Layer 2 of a small transformer language model trained on English Wikipedia (11 layers, counted from 0, width 96).
A neuron's activation on a vector x is GELU(weights . x + bias), where the dot is the dot product.
The model reads these tokens: " K" "aw" "am" "oto" " Japan" " |\n" "|" " Road" " race" " |" " C" "4" "–"

The vector x that enters this layer's MLP at each token. A number n stands for (n - 128) times 0.025.
0 " K": 126, 116, 117, 140, 129, 146, 147, 122, 121, 108, 147, 148, 158, 75, 133, 167, 134, 124, 120, 127, 126, 139, 176, 106, 58, 119, 136, 173, 117, 128, 98, 172, 125, 103, 129, 103, 121, 110, 122, 113, 154, 226, 94, 116, 202, 125, 96, 108, 96, 162, 94, 98, 87, 100, 147, 117, 142, 119, 137, 118, 139, 116, 92, 107, 165, 116, 116, 121, 140, 130, 116, 117, 93, 139, 129, 145, 150, 123, 146, 136, 135, 108, 121, 226, 120, 137, 150, 152, 135, 70, 97, 97, 117, 123, 168, 124
1 "aw": 143, 119, 133, 107, 132, 125, 141, 108, 123, 125, 160, 118, 167, 108, 151, 99, 139, 110, 150, 146, 105, 121, 169, 112, 67, 124, 139, 160, 125, 109, 107, 128, 111, 110, 113, 90, 89, 137, 156, 132, 144, 206, 126, 123, 212, 113, 114, 100, 89, 164, 101, 114, 46, 112, 149, 113, 124, 116, 132, 147, 150, 129, 93, 119, 160, 140, 117, 121, 120, 149, 125, 134, 87, 108, 122, 146, 144, 77, 233, 120, 113, 100, 136, 234, 125, 170, 122, 118, 126, 79, 106, 122, 128, 114, 155, 128
2 "am": 119, 125, 125, 114, 129, 143, 138, 118, 124, 118, 119, 161, 173, 111, 172, 104, 97, 146, 168, 125, 113, 161, 160, 120, 60, 127, 143, 172, 121, 116, 123, 134, 123, 110, 120, 87, 65, 136, 146, 166, 113, 213, 117, 111, 217, 138, 113, 108, 92, 161, 99, 97, 67, 100, 130, 115, 120, 118, 144, 154, 131, 95, 105, 143, 160, 137, 129, 126, 114, 143, 110, 117, 95, 124, 121, 159, 127, 101, 225, 126, 131, 103, 119, 227, 97, 145, 135, 123, 131, 64, 105, 94, 126, 101, 153, 128
3 "oto": 122, 125, 134, 100, 115, 147, 140, 105, 116, 97, 128, 151, 185, 127, 159, 123, 105, 162, 169, 105, 145, 125, 157, 118, 86, 107, 124, 154, 132, 127, 111, 126, 135, 117, 86, 103, 103, 149, 144, 165, 141, 209, 132, 116, 205, 124, 92, 104, 103, 167, 93, 105, 72, 102, 120, 104, 139, 123, 124, 136, 144, 115, 87, 128, 179, 139, 126, 106, 107, 164, 128, 122, 127, 119, 135, 161, 137, 93, 184, 162, 126, 95, 119, 229, 98, 140, 123, 136, 117, 67, 110, 81, 129, 124, 138, 137
4 " Japan": 121, 138, 112, 106, 117, 150, 152, 119, 129, 112, 149, 146, 170, 132, 158, 118, 87, 138, 161, 108, 155, 117, 153, 105, 83, 120, 126, 169, 137, 123, 117, 134, 128, 111, 119, 108, 79, 151, 126, 140, 148, 215, 130, 116, 200, 136, 88, 128, 85, 185, 113, 95, 63, 84, 114, 112, 131, 139, 128, 123, 144, 131, 101, 107, 161, 135, 103, 92, 107, 142, 130, 138, 117, 121, 136, 145, 146, 99, 170, 146, 130, 97, 113, 230, 75, 138, 118, 144, 125, 85, 97, 102, 137, 98, 137, 141
5 " |\n": 121, 98, 122, 84, 135, 142, 121, 102, 126, 125, 114, 170, 167, 124, 138, 151, 115, 141, 115, 156, 146, 142, 158, 128, 102, 131, 158, 153, 126, 123, 110, 150, 129, 96, 142, 116, 94, 109, 92, 130, 106, 214, 150, 110, 208, 146, 64, 122, 113, 155, 106, 118, 108, 104, 110, 106, 159, 136, 115, 133, 130, 146, 101, 125, 159, 148, 108, 130, 110, 137, 113, 127, 121, 128, 129, 158, 169, 131, 190, 124, 129, 96, 96, 226, 110, 138, 153, 120, 115, 58, 106, 102, 142, 88, 162, 100
6 "|": 138, 119, 174, 100, 130, 158, 131, 104, 121, 101, 94, 145, 179, 114, 142, 116, 136, 125, 110, 139, 140, 128, 158, 103, 102, 120, 150, 140, 151, 120, 111, 148, 109, 107, 132, 121, 107, 111, 132, 160, 149, 224, 149, 112, 199, 116, 69, 108, 85, 166, 107, 117, 96, 103, 135, 104, 164, 136, 100, 141, 141, 126, 108, 125, 147, 132, 100, 99, 102, 156, 135, 119, 126, 108, 132, 155, 138, 103, 208, 115, 118, 91, 124, 226, 95, 156, 159, 113, 130, 81, 98, 100, 141, 114, 169, 116
7 " Road": 92, 117, 119, 103, 125, 142, 143, 109, 127, 123, 157, 153, 177, 130, 142, 95, 136, 144, 154, 167, 114, 96, 154, 111, 95, 122, 132, 148, 121, 140, 129, 155, 123, 81, 143, 131, 69, 126, 109, 133, 161, 231, 139, 118, 205, 140, 63, 132, 88, 165, 112, 102, 75, 89, 133, 104, 128, 125, 136, 136, 166, 135, 107, 99, 156, 140, 107, 83, 113, 146, 155, 133, 110, 114, 130, 146, 141, 98, 187, 170, 133, 98, 101, 221, 121, 126, 133, 120, 129, 68, 104, 107, 139, 126, 130, 118
8 " race": 114, 145, 111, 98, 135, 125, 152, 108, 136, 121, 159, 121, 196, 162, 131, 78, 94, 159, 174, 156, 108, 92, 167, 113, 123, 115, 131, 140, 109, 125, 122, 131, 115, 95, 109, 146, 91, 113, 117, 136, 128, 224, 151, 107, 190, 150, 76, 143, 75, 171, 120, 103, 110, 102, 134, 101, 102, 114, 135, 131, 129, 130, 99, 117, 171, 135, 115, 96, 130, 150, 163, 160, 101, 117, 121, 165, 157, 101, 157, 158, 149, 97, 98, 221, 91, 136, 131, 131, 128, 82, 104, 92, 122, 123, 135, 125
9 " |": 120, 143, 116, 101, 133, 138, 128, 109, 112, 92, 106, 138, 169, 156, 122, 133, 130, 129, 124, 155, 105, 139, 165, 104, 112, 114, 140, 129, 120, 115, 116, 131, 138, 110, 140, 117, 70, 119, 94, 109, 123, 214, 140, 118, 202, 134, 83, 124, 108, 166, 90, 120, 106, 123, 146, 81, 154, 150, 104, 145, 158, 127, 106, 134, 166, 145, 118, 101, 125, 171, 130, 122, 110, 123, 134, 172, 140, 105, 181, 141, 137, 84, 117, 219, 105, 174, 167, 139, 129, 79, 107, 92, 131, 107, 144, 103
10 " C": 129, 119, 140, 112, 124, 152, 148, 116, 131, 114, 173, 132, 169, 118, 126, 115, 126, 111, 132, 176, 130, 152, 181, 116, 102, 116, 139, 157, 148, 128, 119, 133, 136, 90, 130, 58, 82, 89, 82, 118, 137, 239, 117, 106, 187, 143, 87, 105, 123, 161, 108, 89, 101, 119, 161, 115, 148, 126, 129, 123, 132, 115, 103, 124, 148, 145, 78, 73, 109, 124, 141, 124, 76, 116, 117, 173, 141, 111, 251, 109, 129, 94, 145, 215, 102, 122, 140, 145, 115, 89, 106, 125, 155, 99, 163, 107
11 "4": 114, 106, 126, 91, 136, 121, 136, 112, 128, 110, 142, 143, 162, 153, 129, 129, 129, 165, 153, 150, 135, 166, 156, 131, 119, 102, 135, 147, 119, 128, 133, 155, 126, 100, 133, 96, 110, 107, 120, 147, 126, 230, 128, 114, 201, 133, 58, 120, 114, 165, 97, 95, 76, 122, 142, 100, 134, 157, 134, 148, 161, 92, 84, 115, 164, 157, 112, 80, 118, 115, 145, 113, 112, 150, 104, 174, 154, 84, 204, 121, 142, 88, 116, 213, 92, 113, 156, 129, 138, 71, 101, 92, 138, 119, 138, 112
12 "–": 113, 102, 165, 92, 142, 162, 135, 115, 126, 111, 177, 128, 179, 152, 133, 140, 101, 162, 130, 186, 117, 133, 166, 123, 126, 147, 151, 146, 127, 85, 108, 135, 128, 110, 100, 115, 95, 123, 136, 133, 134, 226, 144, 101, 193, 148, 95, 112, 99, 154, 114, 120, 99, 112, 152, 105, 143, 132, 111, 148, 104, 97, 79, 155, 142, 136, 87, 91, 121, 170, 158, 130, 61, 89, 127, 188, 113, 127, 160, 112, 125, 89, 116, 216, 89, 129, 150, 121, 138, 76, 107, 77, 136, 90, 164, 119

Each question shows the input weights of one neuron of the MLP. A number n stands for (n - 128) times 0.0062.

n31 (bias -0.063): 173, 137, 124, 128, 153, 123, 136, 129, 100, 145, 106, 124, 135, 151, 125, 125, 55, 126, 136, 97, 99, 122, 118, 116, 105, 125, 81, 167, 112, 139, 133, 123, 111, 103, 109, 131, 132, 119, 170, 122, 104, 124, 160, 139, 142, 119, 156, 137, 150, 148, 124, 180, 118, 125, 131, 155, 146, 139, 113, 124, 123, 114, 124, 147, 128, 125, 144, 151, 171, 148, 86, 130, 122, 115, 125, 95, 105, 127, 97, 102, 120, 97, 125, 164, 133, 117, 91, 142, 141, 119, 150, 136, 138, 110, 161, 123
On which token does it fire most, and how strongly? 2 "am", at about 0.68

n49 (bias -0.021): 171, 147, 129, 110, 131, 80, 132, 122, 135, 134, 129, 145, 123, 185, 112, 102, 145, 133, 129, 102, 90, 99, 125, 124, 137, 113, 134, 98, 125, 127, 116, 47, 96, 130, 101, 127, 124, 95, 137, 101, 97, 119, 162, 128, 124, 101, 133, 144, 102, 129, 127, 147, 166, 134, 127, 122, 148, 117, 127, 146, 159, 139, 144, 76, 155, 94, 112, 174, 123, 104, 113, 154, 171, 140, 142, 150, 166, 171, 91, 175, 130, 113, 102, 125, 111, 148, 130, 159, 124, 124, 164, 143, 99, 157, 141, 115
Which token does this neuron like most? 8 " race"

n354 (bias -0.050): 160, 100, 125, 196, 119, 140, 141, 153, 144, 192, 122, 99, 99, 113, 122, 144, 151, 74, 91, 147, 109, 139, 129, 124, 130, 125, 135, 133, 138, 158, 136, 138, 120, 114, 125, 94, 158, 122, 172, 83, 165, 120, 175, 119, 108, 114, 139, 87, 184, 119, 131, 128, 90, 103, 142, 129, 135, 135, 126, 134, 96, 106, 154, 79, 131, 97, 135, 124, 136, 141, 117, 130, 111, 124, 129, 124, 134, 159, 153, 60, 118, 126, 112, 116, 114, 92, 149, 115, 113, 91, 154, 169, 170, 115, 156, 143
Which token does this neuron like most? 10 " C"

n197 (bias -0.077): 134, 132, 159, 135, 119, 128, 118, 126, 113, 161, 101, 69, 116, 125, 136, 115, 156, 61, 137, 161, 83, 105, 140, 95, 109, 118, 78, 116, 104, 106, 152, 164, 99, 119, 124, 111, 154, 163, 182, 106, 79, 133, 121, 157, 98, 109, 127, 123, 158, 82, 139, 122, 128, 113, 162, 136, 151, 105, 151, 166, 133, 135, 116, 177, 119, 113, 152, 97, 117, 183, 97, 118, 148, 188, 133, 127, 131, 137, 128, 106, 150, 161, 181, 109, 140, 120, 100, 110, 136, 102, 116, 96, 117, 111, 170, 133
Which token does this neuron like most? 1 "aw"

n376 (bias -0.081): 186, 168, 112, 122, 162, 92, 80, 118, 122, 153, 86, 141, 129, 171, 135, 143, 110, 115, 132, 145, 125, 99, 107, 137, 100, 113, 144, 117, 117, 130, 150, 159, 140, 90, 126, 123, 148, 121, 141, 123, 154, 129, 142, 151, 155, 113, 130, 143, 164, 136, 132, 139, 135, 92, 146, 120, 154, 153, 97, 137, 142, 115, 115, 69, 139, 132, 148, 117, 105, 107, 113, 78, 148, 168, 125, 128, 88, 125, 120, 79, 139, 105, 87, 134, 137, 132, 157, 114, 124, 97, 141, 141, 149, 128, 123, 150
Which token does this neuron like most? 11 "4"

n368 (bias -0.025): 138, 140, 125, 143, 126, 124, 127, 156, 89, 144, 103, 124, 122, 111, 139, 104, 127, 139, 136, 85, 149, 124, 112, 92, 131, 138, 88, 129, 131, 175, 149, 140, 105, 157, 115, 180, 123, 145, 195, 118, 186, 150, 97, 165, 106, 144, 137, 139, 131, 97, 137, 119, 162, 86, 99, 114, 130, 132, 119, 91, 107, 98, 141, 130, 108, 103, 147, 113, 108, 166, 123, 128, 150, 94, 126, 65, 174, 119, 151, 89, 118, 117, 117, 148, 112, 128, 110, 170, 155, 122, 97, 142, 144, 140, 170, 131
Its three highest activations, in order, are on tokens 4 " Japan", 6 "|", 3 "oto"

n20 (bias -0.087): 111, 114, 126, 111, 87, 77, 65, 157, 163, 154, 102, 137, 134, 154, 107, 131, 170, 93, 122, 154, 115, 137, 105, 124, 183, 107, 94, 94, 106, 129, 139, 149, 82, 105, 179, 142, 104, 180, 125, 131, 129, 120, 145, 193, 145, 133, 109, 158, 136, 117, 136, 74, 143, 111, 172, 117, 119, 141, 150, 126, 156, 94, 109, 141, 132, 130, 154, 91, 111, 119, 120, 89, 180, 143, 129, 126, 156, 138, 95, 121, 146, 142, 115, 127, 127, 113, 146, 140, 93, 125, 115, 139, 159, 109, 114, 123
Its three highest activations, in order, are on tokens 11 "4", 7 " Road", 9 " |"

n82 (bias -0.091): 102, 152, 156, 122, 72, 90, 115, 130, 128, 156, 134, 110, 127, 157, 98, 180, 139, 84, 100, 113, 134, 121, 126, 126, 112, 67, 80, 155, 118, 122, 100, 100, 146, 82, 141, 147, 130, 165, 97, 151, 117, 96, 157, 137, 160, 146, 149, 153, 171, 142, 142, 127, 145, 98, 146, 132, 140, 106, 144, 114, 159, 136, 134, 128, 127, 174, 122, 132, 112, 79, 71, 121, 131, 135, 149, 113, 106, 180, 97, 177, 113, 117, 159, 152, 143, 125, 134, 140, 73, 108, 159, 131, 161, 113, 138, 107
Which token does this neuron like most? 5 " |\n"

n243 (bias -0.030): 134, 137, 152, 139, 170, 132, 106, 127, 148, 120, 72, 114, 113, 132, 73, 160, 165, 115, 81, 143, 135, 114, 133, 132, 157, 50, 125, 142, 163, 127, 137, 122, 137, 95, 118, 133, 113, 102, 94, 134, 110, 98, 136, 106, 133, 127, 125, 130, 140, 116, 141, 146, 167, 137, 76, 120, 132, 99, 127, 154, 144, 115, 142, 154, 127, 104, 109, 99, 167, 135, 132, 77, 111, 137, 145, 141, 87, 156, 161, 130, 139, 96, 145, 112, 122, 134, 165, 154, 92, 151, 118, 160, 150, 143, 118, 113
Which token does this neuron like most? 9 " |"

n139 (bias -0.106): 141, 138, 170, 190, 137, 90, 141, 133, 118, 176, 124, 129, 118, 121, 126, 181, 130, 83, 133, 121, 101, 142, 136, 109, 79, 166, 104, 179, 138, 184, 77, 150, 157, 95, 150, 110, 112, 165, 147, 129, 203, 107, 54, 101, 150, 81, 166, 124, 140, 138, 145, 121, 132, 127, 170, 145, 124, 136, 136, 86, 140, 66, 113, 102, 115, 134, 130, 112, 178, 92, 82, 74, 118, 144, 164, 20, 89, 148, 35, 119, 164, 126, 198, 146, 138, 89, 82, 116, 62, 129, 123, 146, 149, 140, 138, 134
On which token does it fire most, and how strongly? 0 " K", at about 1.7

n133 (bias -0.080): 133, 122, 122, 108, 156, 134, 99, 133, 79, 127, 67, 126, 131, 136, 138, 158, 118, 114, 93, 122, 126, 106, 122, 118, 121, 156, 130, 144, 141, 150, 130, 133, 147, 115, 127, 140, 160, 136, 139, 87, 150, 125, 107, 129, 140, 115, 126, 161, 147, 134, 127, 163, 151, 107, 100, 99, 187, 134, 98, 122, 131, 91, 132, 130, 123, 139, 132, 136, 114, 139, 117, 131, 143, 143, 155, 108, 133, 146, 126, 114, 157, 107, 128, 135, 134, 120, 111, 151, 148, 100, 120, 135, 150, 125, 171, 125
Its three highest activations, in order, are on tokens 5 " |\n", 6 "|", 9 " |"

n98 (bias -0.088): 157, 165, 134, 107, 105, 108, 139, 108, 104, 129, 109, 118, 114, 160, 131, 97, 145, 126, 124, 133, 145, 117, 125, 123, 130, 102, 106, 174, 133, 153, 129, 119, 151, 132, 133, 111, 151, 141, 133, 138, 127, 125, 136, 111, 134, 157, 132, 129, 132, 137, 144, 115, 127, 122, 124, 137, 151, 142, 118, 89, 143, 79, 112, 129, 135, 112, 110, 143, 144, 111, 112, 99, 148, 173, 122, 118, 132, 135, 113, 154, 106, 115, 135, 134, 118, 104, 133, 162, 73, 112, 123, 112, 139, 122, 121, 138
On which token does it fire most, and how strongly? 3 "oto", at about 0.61

n345 (bias -0.065): 203, 138, 169, 133, 152, 109, 119, 108, 126, 190, 109, 114, 127, 128, 110, 140, 123, 117, 113, 146, 113, 105, 127, 128, 132, 97, 135, 192, 141, 144, 93, 127, 149, 79, 113, 116, 123, 120, 115, 111, 126, 111, 131, 118, 150, 64, 145, 138, 187, 117, 140, 107, 121, 139, 117, 135, 167, 90, 152, 101, 132, 101, 122, 164, 127, 141, 95, 117, 158, 85, 110, 97, 109, 140, 136, 136, 129, 114, 131, 114, 149, 121, 131, 133, 138, 100, 138, 133, 108, 108, 130, 122, 175, 139, 137, 134
Its two highest activations, in order, are on tokens 10 " C", 0 " K"

n187 (bias -0.115): 121, 143, 117, 145, 146, 87, 119, 141, 111, 133, 86, 86, 131, 143, 105, 165, 172, 166, 116, 122, 133, 84, 117, 137, 137, 65, 75, 112, 110, 167, 119, 148, 176, 90, 132, 149, 145, 136, 157, 121, 137, 109, 127, 142, 156, 77, 112, 105, 147, 129, 139, 93, 106, 109, 132, 124, 138, 107, 170, 101, 134, 86, 146, 121, 122, 157, 170, 99, 103, 120, 128, 53, 156, 186, 170, 117, 139, 144, 115, 125, 154, 114, 167, 140, 142, 96, 129, 120, 109, 119, 111, 146, 155, 190, 150, 153
Which token does this neuron like most? 11 "4"

n94 (bias -0.074): 128, 178, 159, 110, 80, 51, 165, 132, 146, 128, 57, 102, 151, 105, 92, 168, 125, 139, 129, 84, 163, 118, 124, 94, 157, 152, 119, 67, 103, 106, 113, 105, 135, 118, 149, 172, 109, 86, 123, 136, 119, 86, 109, 153, 153, 96, 112, 126, 109, 141, 137, 117, 161, 142, 165, 108, 163, 170, 120, 144, 153, 131, 117, 120, 113, 125, 121, 136, 114, 70, 117, 113, 137, 133, 185, 147, 101, 134, 78, 175, 143, 142, 158, 143, 104, 149, 156, 148, 86, 129, 142, 114, 124, 160, 175, 113
Which token does this neuron like most? 9 " |"

n257 (bias -0.038): 156, 125, 103, 134, 122, 127, 98, 113, 84, 151, 84, 94, 108, 105, 155, 127, 113, 120, 136, 143, 123, 103, 91, 152, 134, 152, 117, 157, 122, 147, 151, 166, 115, 133, 104, 143, 140, 123, 163, 142, 169, 145, 120, 118, 127, 145, 137, 125, 112, 133, 129, 75, 101, 100, 150, 125, 125, 132, 112, 131, 138, 95, 127, 151, 127, 122, 114, 135, 132, 173, 114, 133, 137, 167, 127, 111, 119, 140, 129, 87, 79, 147, 122, 110, 128, 128, 117, 138, 104, 106, 130, 116, 201, 127, 110, 155
Which token does this neuron like most? 2 "am"

n178 (bias -0.072): 88, 176, 151, 143, 142, 94, 100, 110, 106, 145, 144, 116, 132, 160, 134, 147, 59, 128, 139, 83, 120, 126, 133, 156, 116, 75, 128, 132, 103, 104, 122, 116, 153, 152, 80, 109, 117, 183, 106, 126, 159, 138, 173, 111, 127, 113, 178, 135, 173, 83, 163, 123, 131, 79, 156, 129, 125, 55, 127, 105, 153, 133, 143, 113, 140, 144, 178, 135, 108, 115, 118, 97, 105, 97, 122, 133, 118, 158, 114, 159, 124, 163, 119, 121, 149, 127, 137, 136, 101, 94, 119, 130, 112, 136, 87, 159
On which token does it fire most, and how strongly? 3 "oto", at about 0.29

n24 (bias -0.080): 148, 110, 148, 118, 168, 130, 161, 110, 127, 146, 93, 120, 122, 147, 121, 100, 145, 115, 134, 127, 113, 43, 110, 111, 142, 134, 102, 134, 129, 167, 146, 118, 105, 107, 93, 154, 129, 145, 181, 131, 129, 114, 109, 107, 132, 124, 120, 103, 139, 118, 130, 124, 136, 107, 159, 118, 151, 134, 113, 133, 114, 111, 144, 118, 112, 104, 144, 119, 122, 166, 118, 121, 147, 176, 119, 130, 126, 127, 146, 116, 151, 131, 157, 144, 139, 76, 127, 129, 143, 117, 162, 122, 137, 146, 173, 118
On which token does it fire most, and how strongly? 6 "|", at about 0.36

n281 (bias -0.041): 172, 146, 128, 135, 125, 125, 100, 121, 96, 122, 153, 136, 128, 107, 132, 119, 135, 133, 131, 106, 100, 144, 107, 130, 103, 118, 119, 121, 135, 168, 143, 139, 182, 151, 103, 106, 158, 153, 179, 96, 136, 141, 139, 124, 134, 132, 154, 127, 184, 116, 107, 131, 146, 132, 142, 129, 152, 112, 129, 137, 92, 117, 117, 103, 122, 118, 150, 160, 122, 161, 120, 101, 115, 150, 106, 137, 99, 129, 146, 85, 118, 123, 123, 133, 181, 127, 120, 116, 123, 100, 157, 125, 104, 101, 136, 135
Which token does this neuron like most? 1 "aw"

n87 (bias -0.027): 143, 104, 118, 129, 119, 117, 95, 113, 102, 130, 107, 110, 139, 135, 130, 129, 146, 104, 122, 83, 97, 112, 125, 99, 150, 132, 121, 143, 148, 169, 126, 112, 110, 145, 111, 185, 131, 101, 162, 127, 132, 129, 150, 152, 136, 126, 109, 170, 98, 124, 114, 146, 174, 93, 75, 123, 145, 139, 101, 132, 135, 150, 187, 116, 155, 91, 157, 133, 126, 152, 124, 139, 245, 135, 165, 133, 145, 154, 104, 124, 110, 97, 86, 126, 121, 147, 133, 161, 150, 105, 163, 118, 146, 121, 172, 122
Which token does this neuron like most? 6 "|"

n108 (bias -0.090): 147, 153, 88, 133, 105, 123, 119, 127, 97, 130, 115, 164, 142, 115, 131, 135, 84, 140, 137, 106, 143, 130, 72, 159, 73, 174, 183, 153, 195, 152, 107, 116, 139, 171, 133, 119, 112, 164, 175, 134, 206, 132, 124, 127, 150, 122, 152, 146, 158, 123, 153, 142, 112, 86, 131, 119, 125, 145, 99, 109, 64, 89, 138, 133, 116, 112, 152, 133, 114, 112, 124, 110, 105, 129, 114, 129, 70, 144, 105, 104, 112, 131, 104, 134, 100, 104, 135, 139, 91, 135, 124, 144, 160, 141, 129, 199
On which token does it fire most, and how strongly? 4 " Japan", at about 0.88

n117 (bias -0.064): 123, 120, 107, 124, 122, 109, 119, 107, 62, 111, 131, 111, 145, 153, 163, 161, 118, 147, 136, 72, 147, 114, 129, 134, 111, 132, 149, 158, 169, 217, 108, 107, 90, 128, 26, 162, 171, 115, 127, 124, 152, 134, 131, 133, 117, 91, 111, 148, 131, 118, 125, 200, 109, 108, 53, 107, 154, 115, 131, 141, 137, 137, 147, 109, 116, 154, 145, 181, 119, 64, 125, 139, 167, 142, 115, 71, 133, 115, 120, 132, 54, 86, 166, 127, 147, 147, 94, 174, 188, 149, 146, 162, 142, 203, 125, 148
Which token does this neuron like most? 3 "oto"

n137 (bias -0.003): 127, 116, 151, 120, 119, 134, 103, 82, 144, 113, 77, 120, 92, 152, 110, 124, 168, 142, 95, 98, 132, 132, 156, 92, 149, 80, 126, 146, 129, 169, 172, 129, 142, 111, 147, 166, 120, 121, 102, 138, 112, 99, 136, 156, 145, 139, 103, 152, 121, 133, 131, 134, 140, 73, 131, 124, 167, 140, 118, 142, 160, 129, 148, 88, 95, 135, 134, 109, 137, 133, 127, 106, 203, 182, 137, 123, 159, 131, 123, 136, 148, 116, 147, 112, 150, 135, 150, 161, 103, 125, 120, 127, 122, 124, 157, 115
Which token does this neuron like most? 9 " |"

n55 (bias -0.008): 170, 124, 115, 127, 137, 134, 143, 138, 115, 138, 110, 117, 126, 134, 112, 111, 145, 117, 139, 92, 100, 140, 127, 112, 136, 102, 94, 117, 168, 151, 147, 128, 95, 143, 107, 141, 117, 98, 147, 83, 146, 136, 142, 142, 125, 123, 134, 147, 98, 130, 123, 156, 175, 127, 104, 115, 150, 119, 107, 91, 137, 144, 173, 130, 121, 66, 154, 163, 143, 149, 95, 145, 185, 108, 139, 143, 95, 100, 114, 126, 109, 109, 123, 141, 137, 167, 118, 135, 135, 112, 144, 132, 152, 169, 165, 109
Which token does this neuron like most? 6 "|"

n57 (bias -0.107): 116, 128, 118, 132, 97, 94, 133, 149, 128, 117, 108, 133, 133, 175, 107, 122, 137, 116, 90, 139, 123, 137, 145, 142, 141, 99, 111, 134, 112, 161, 140, 104, 108, 108, 138, 129, 121, 141, 122, 125, 145, 120, 159, 122, 145, 145, 123, 123, 143, 130, 136, 122, 122, 134, 133, 154, 169, 123, 155, 111, 114, 94, 115, 131, 111, 150, 152, 122, 111, 116, 128, 132, 131, 105, 119, 121, 128, 115, 105, 140, 107, 119, 104, 129, 127, 119, 113, 146, 108, 121, 118, 116, 142, 133, 133, 135
On which token does it fire most, and how strongly? 11 "4", at about 0.16

n81 (bias -0.049): 133, 137, 153, 133, 101, 119, 106, 123, 110, 141, 126, 95, 129, 184, 124, 161, 78, 88, 124, 129, 140, 131, 139, 103, 137, 126, 121, 142, 153, 116, 99, 127, 154, 124, 156, 123, 171, 100, 133, 67, 98, 127, 155, 103, 124, 134, 109, 132, 177, 117, 187, 101, 142, 115, 135, 133, 165, 150, 109, 128, 83, 87, 129, 163, 135, 153, 138, 128, 110, 128, 61, 97, 122, 156, 172, 130, 140, 135, 72, 138, 156, 111, 153, 128, 111, 121, 139, 131, 126, 114, 134, 103, 166, 126, 141, 161
Which token does this neuron like most? 12 "–"

n175 (bias -0.068): 170, 134, 135, 155, 141, 137, 131, 143, 127, 137, 78, 111, 123, 112, 131, 159, 129, 116, 109, 111, 141, 115, 130, 125, 89, 84, 100, 154, 120, 134, 122, 170, 145, 100, 105, 152, 147, 130, 162, 133, 146, 102, 126, 152, 161, 100, 130, 127, 148, 130, 141, 128, 114, 88, 89, 135, 148, 82, 108, 72, 129, 114, 117, 120, 118, 53, 122, 135, 140, 125, 57, 73, 138, 132, 162, 101, 121, 158, 125, 116, 105, 109, 127, 148, 148, 147, 144, 133, 163, 97, 92, 151, 115, 146, 173, 154
Its two highest activations, in order, are on tokens 0 " K", 6 "|"

n230 (bias -0.049): 131, 159, 113, 136, 134, 127, 88, 146, 107, 126, 124, 150, 105, 103, 128, 131, 66, 113, 137, 119, 89, 146, 136, 171, 85, 140, 138, 152, 100, 155, 110, 121, 152, 134, 130, 102, 136, 125, 130, 122, 88, 144, 134, 112, 132, 132, 152, 152, 171, 110, 138, 126, 140, 139, 106, 125, 123, 114, 138, 113, 161, 120, 111, 134, 111, 135, 153, 176, 151, 118, 130, 113, 129, 139, 116, 87, 103, 207, 120, 117, 75, 148, 156, 152, 160, 130, 64, 110, 144, 121, 141, 115, 114, 90, 134, 84
Which token does this neuron like most? 2 "am"

n67 (bias -0.038): 127, 134, 82, 128, 148, 124, 79, 133, 73, 126, 138, 122, 142, 116, 135, 150, 80, 109, 114, 127, 127, 148, 116, 120, 127, 149, 109, 128, 133, 151, 120, 131, 151, 125, 97, 140, 128, 138, 137, 103, 172, 132, 116, 136, 139, 118, 121, 136, 173, 123, 116, 131, 145, 116, 145, 113, 184, 149, 102, 155, 125, 112, 136, 121, 119, 148, 186, 150, 118, 184, 128, 134, 155, 180, 118, 126, 107, 123, 126, 74, 123, 147, 100, 116, 126, 118, 117, 133, 131, 115, 107, 119, 125, 158, 144, 131
Which token does this neuron like most? 9 " |"

n307 (bias -0.055): 96, 118, 156, 111, 130, 99, 123, 121, 132, 185, 53, 106, 149, 122, 159, 193, 145, 147, 130, 142, 125, 96, 121, 133, 155, 133, 106, 139, 86, 100, 134, 135, 122, 55, 138, 163, 112, 138, 120, 147, 84, 68, 133, 114, 154, 161, 130, 135, 133, 147, 121, 147, 176, 127, 142, 168, 169, 143, 127, 95, 135, 149, 133, 108, 110, 164, 105, 151, 114, 70, 69, 142, 196, 164, 151, 142, 141, 184, 87, 135, 101, 130, 143, 138, 109, 77, 146, 82, 94, 111, 194, 120, 186, 90, 135, 86
On which token does it fire most, and how strongly? 5 " |\n", at about 1.1

n191 (bias -0.036): 160, 141, 134, 151, 126, 116, 122, 117, 139, 107, 97, 122, 89, 134, 93, 152, 156, 107, 60, 126, 78, 140, 132, 126, 92, 118, 130, 149, 139, 115, 157, 95, 126, 87, 143, 111, 171, 102, 113, 172, 148, 104, 155, 127, 154, 102, 113, 123, 128, 144, 133, 129, 124, 152, 144, 119, 168, 144, 107, 122, 153, 123, 131, 160, 130, 131, 118, 131, 186, 122, 133, 104, 104, 146, 150, 124, 42, 114, 144, 125, 78, 133, 140, 119, 161, 128, 122, 143, 127, 154, 194, 134, 108, 129, 165, 99
Its two highest activations, in order, are on tokens 6 "|", 9 " |"

n34 (bias -0.096): 137, 134, 114, 109, 97, 101, 138, 127, 149, 169, 67, 93, 146, 117, 136, 137, 125, 94, 141, 130, 73, 91, 125, 96, 138, 107, 108, 106, 127, 141, 135, 140, 90, 93, 163, 175, 106, 125, 115, 168, 143, 124, 171, 170, 141, 142, 130, 158, 139, 127, 110, 168, 156, 97, 172, 103, 127, 146, 105, 115, 165, 166, 171, 114, 79, 166, 160, 157, 155, 124, 91, 121, 197, 132, 151, 135, 126, 138, 95, 159, 121, 154, 153, 123, 116, 121, 141, 134, 100, 101, 114, 82, 122, 138, 89, 91
On which token does it fire most, and how strongly? 9 " |", at about 0.12

n219 (bias -0.035): 116, 126, 87, 138, 147, 107, 177, 154, 142, 122, 122, 90, 129, 185, 106, 147, 145, 133, 121, 137, 120, 134, 130, 200, 92, 127, 154, 117, 146, 132, 142, 86, 86, 161, 101, 123, 109, 131, 123, 152, 165, 113, 137, 116, 129, 108, 150, 133, 124, 108, 134, 185, 83, 130, 100, 145, 90, 119, 147, 113, 138, 114, 86, 124, 129, 133, 147, 130, 142, 106, 101, 102, 102, 94, 122, 133, 60, 102, 104, 137, 128, 108, 179, 133, 127, 144, 141, 105, 122, 166, 100, 183, 102, 187, 114, 182
Which token does this neuron like most? 1 "aw"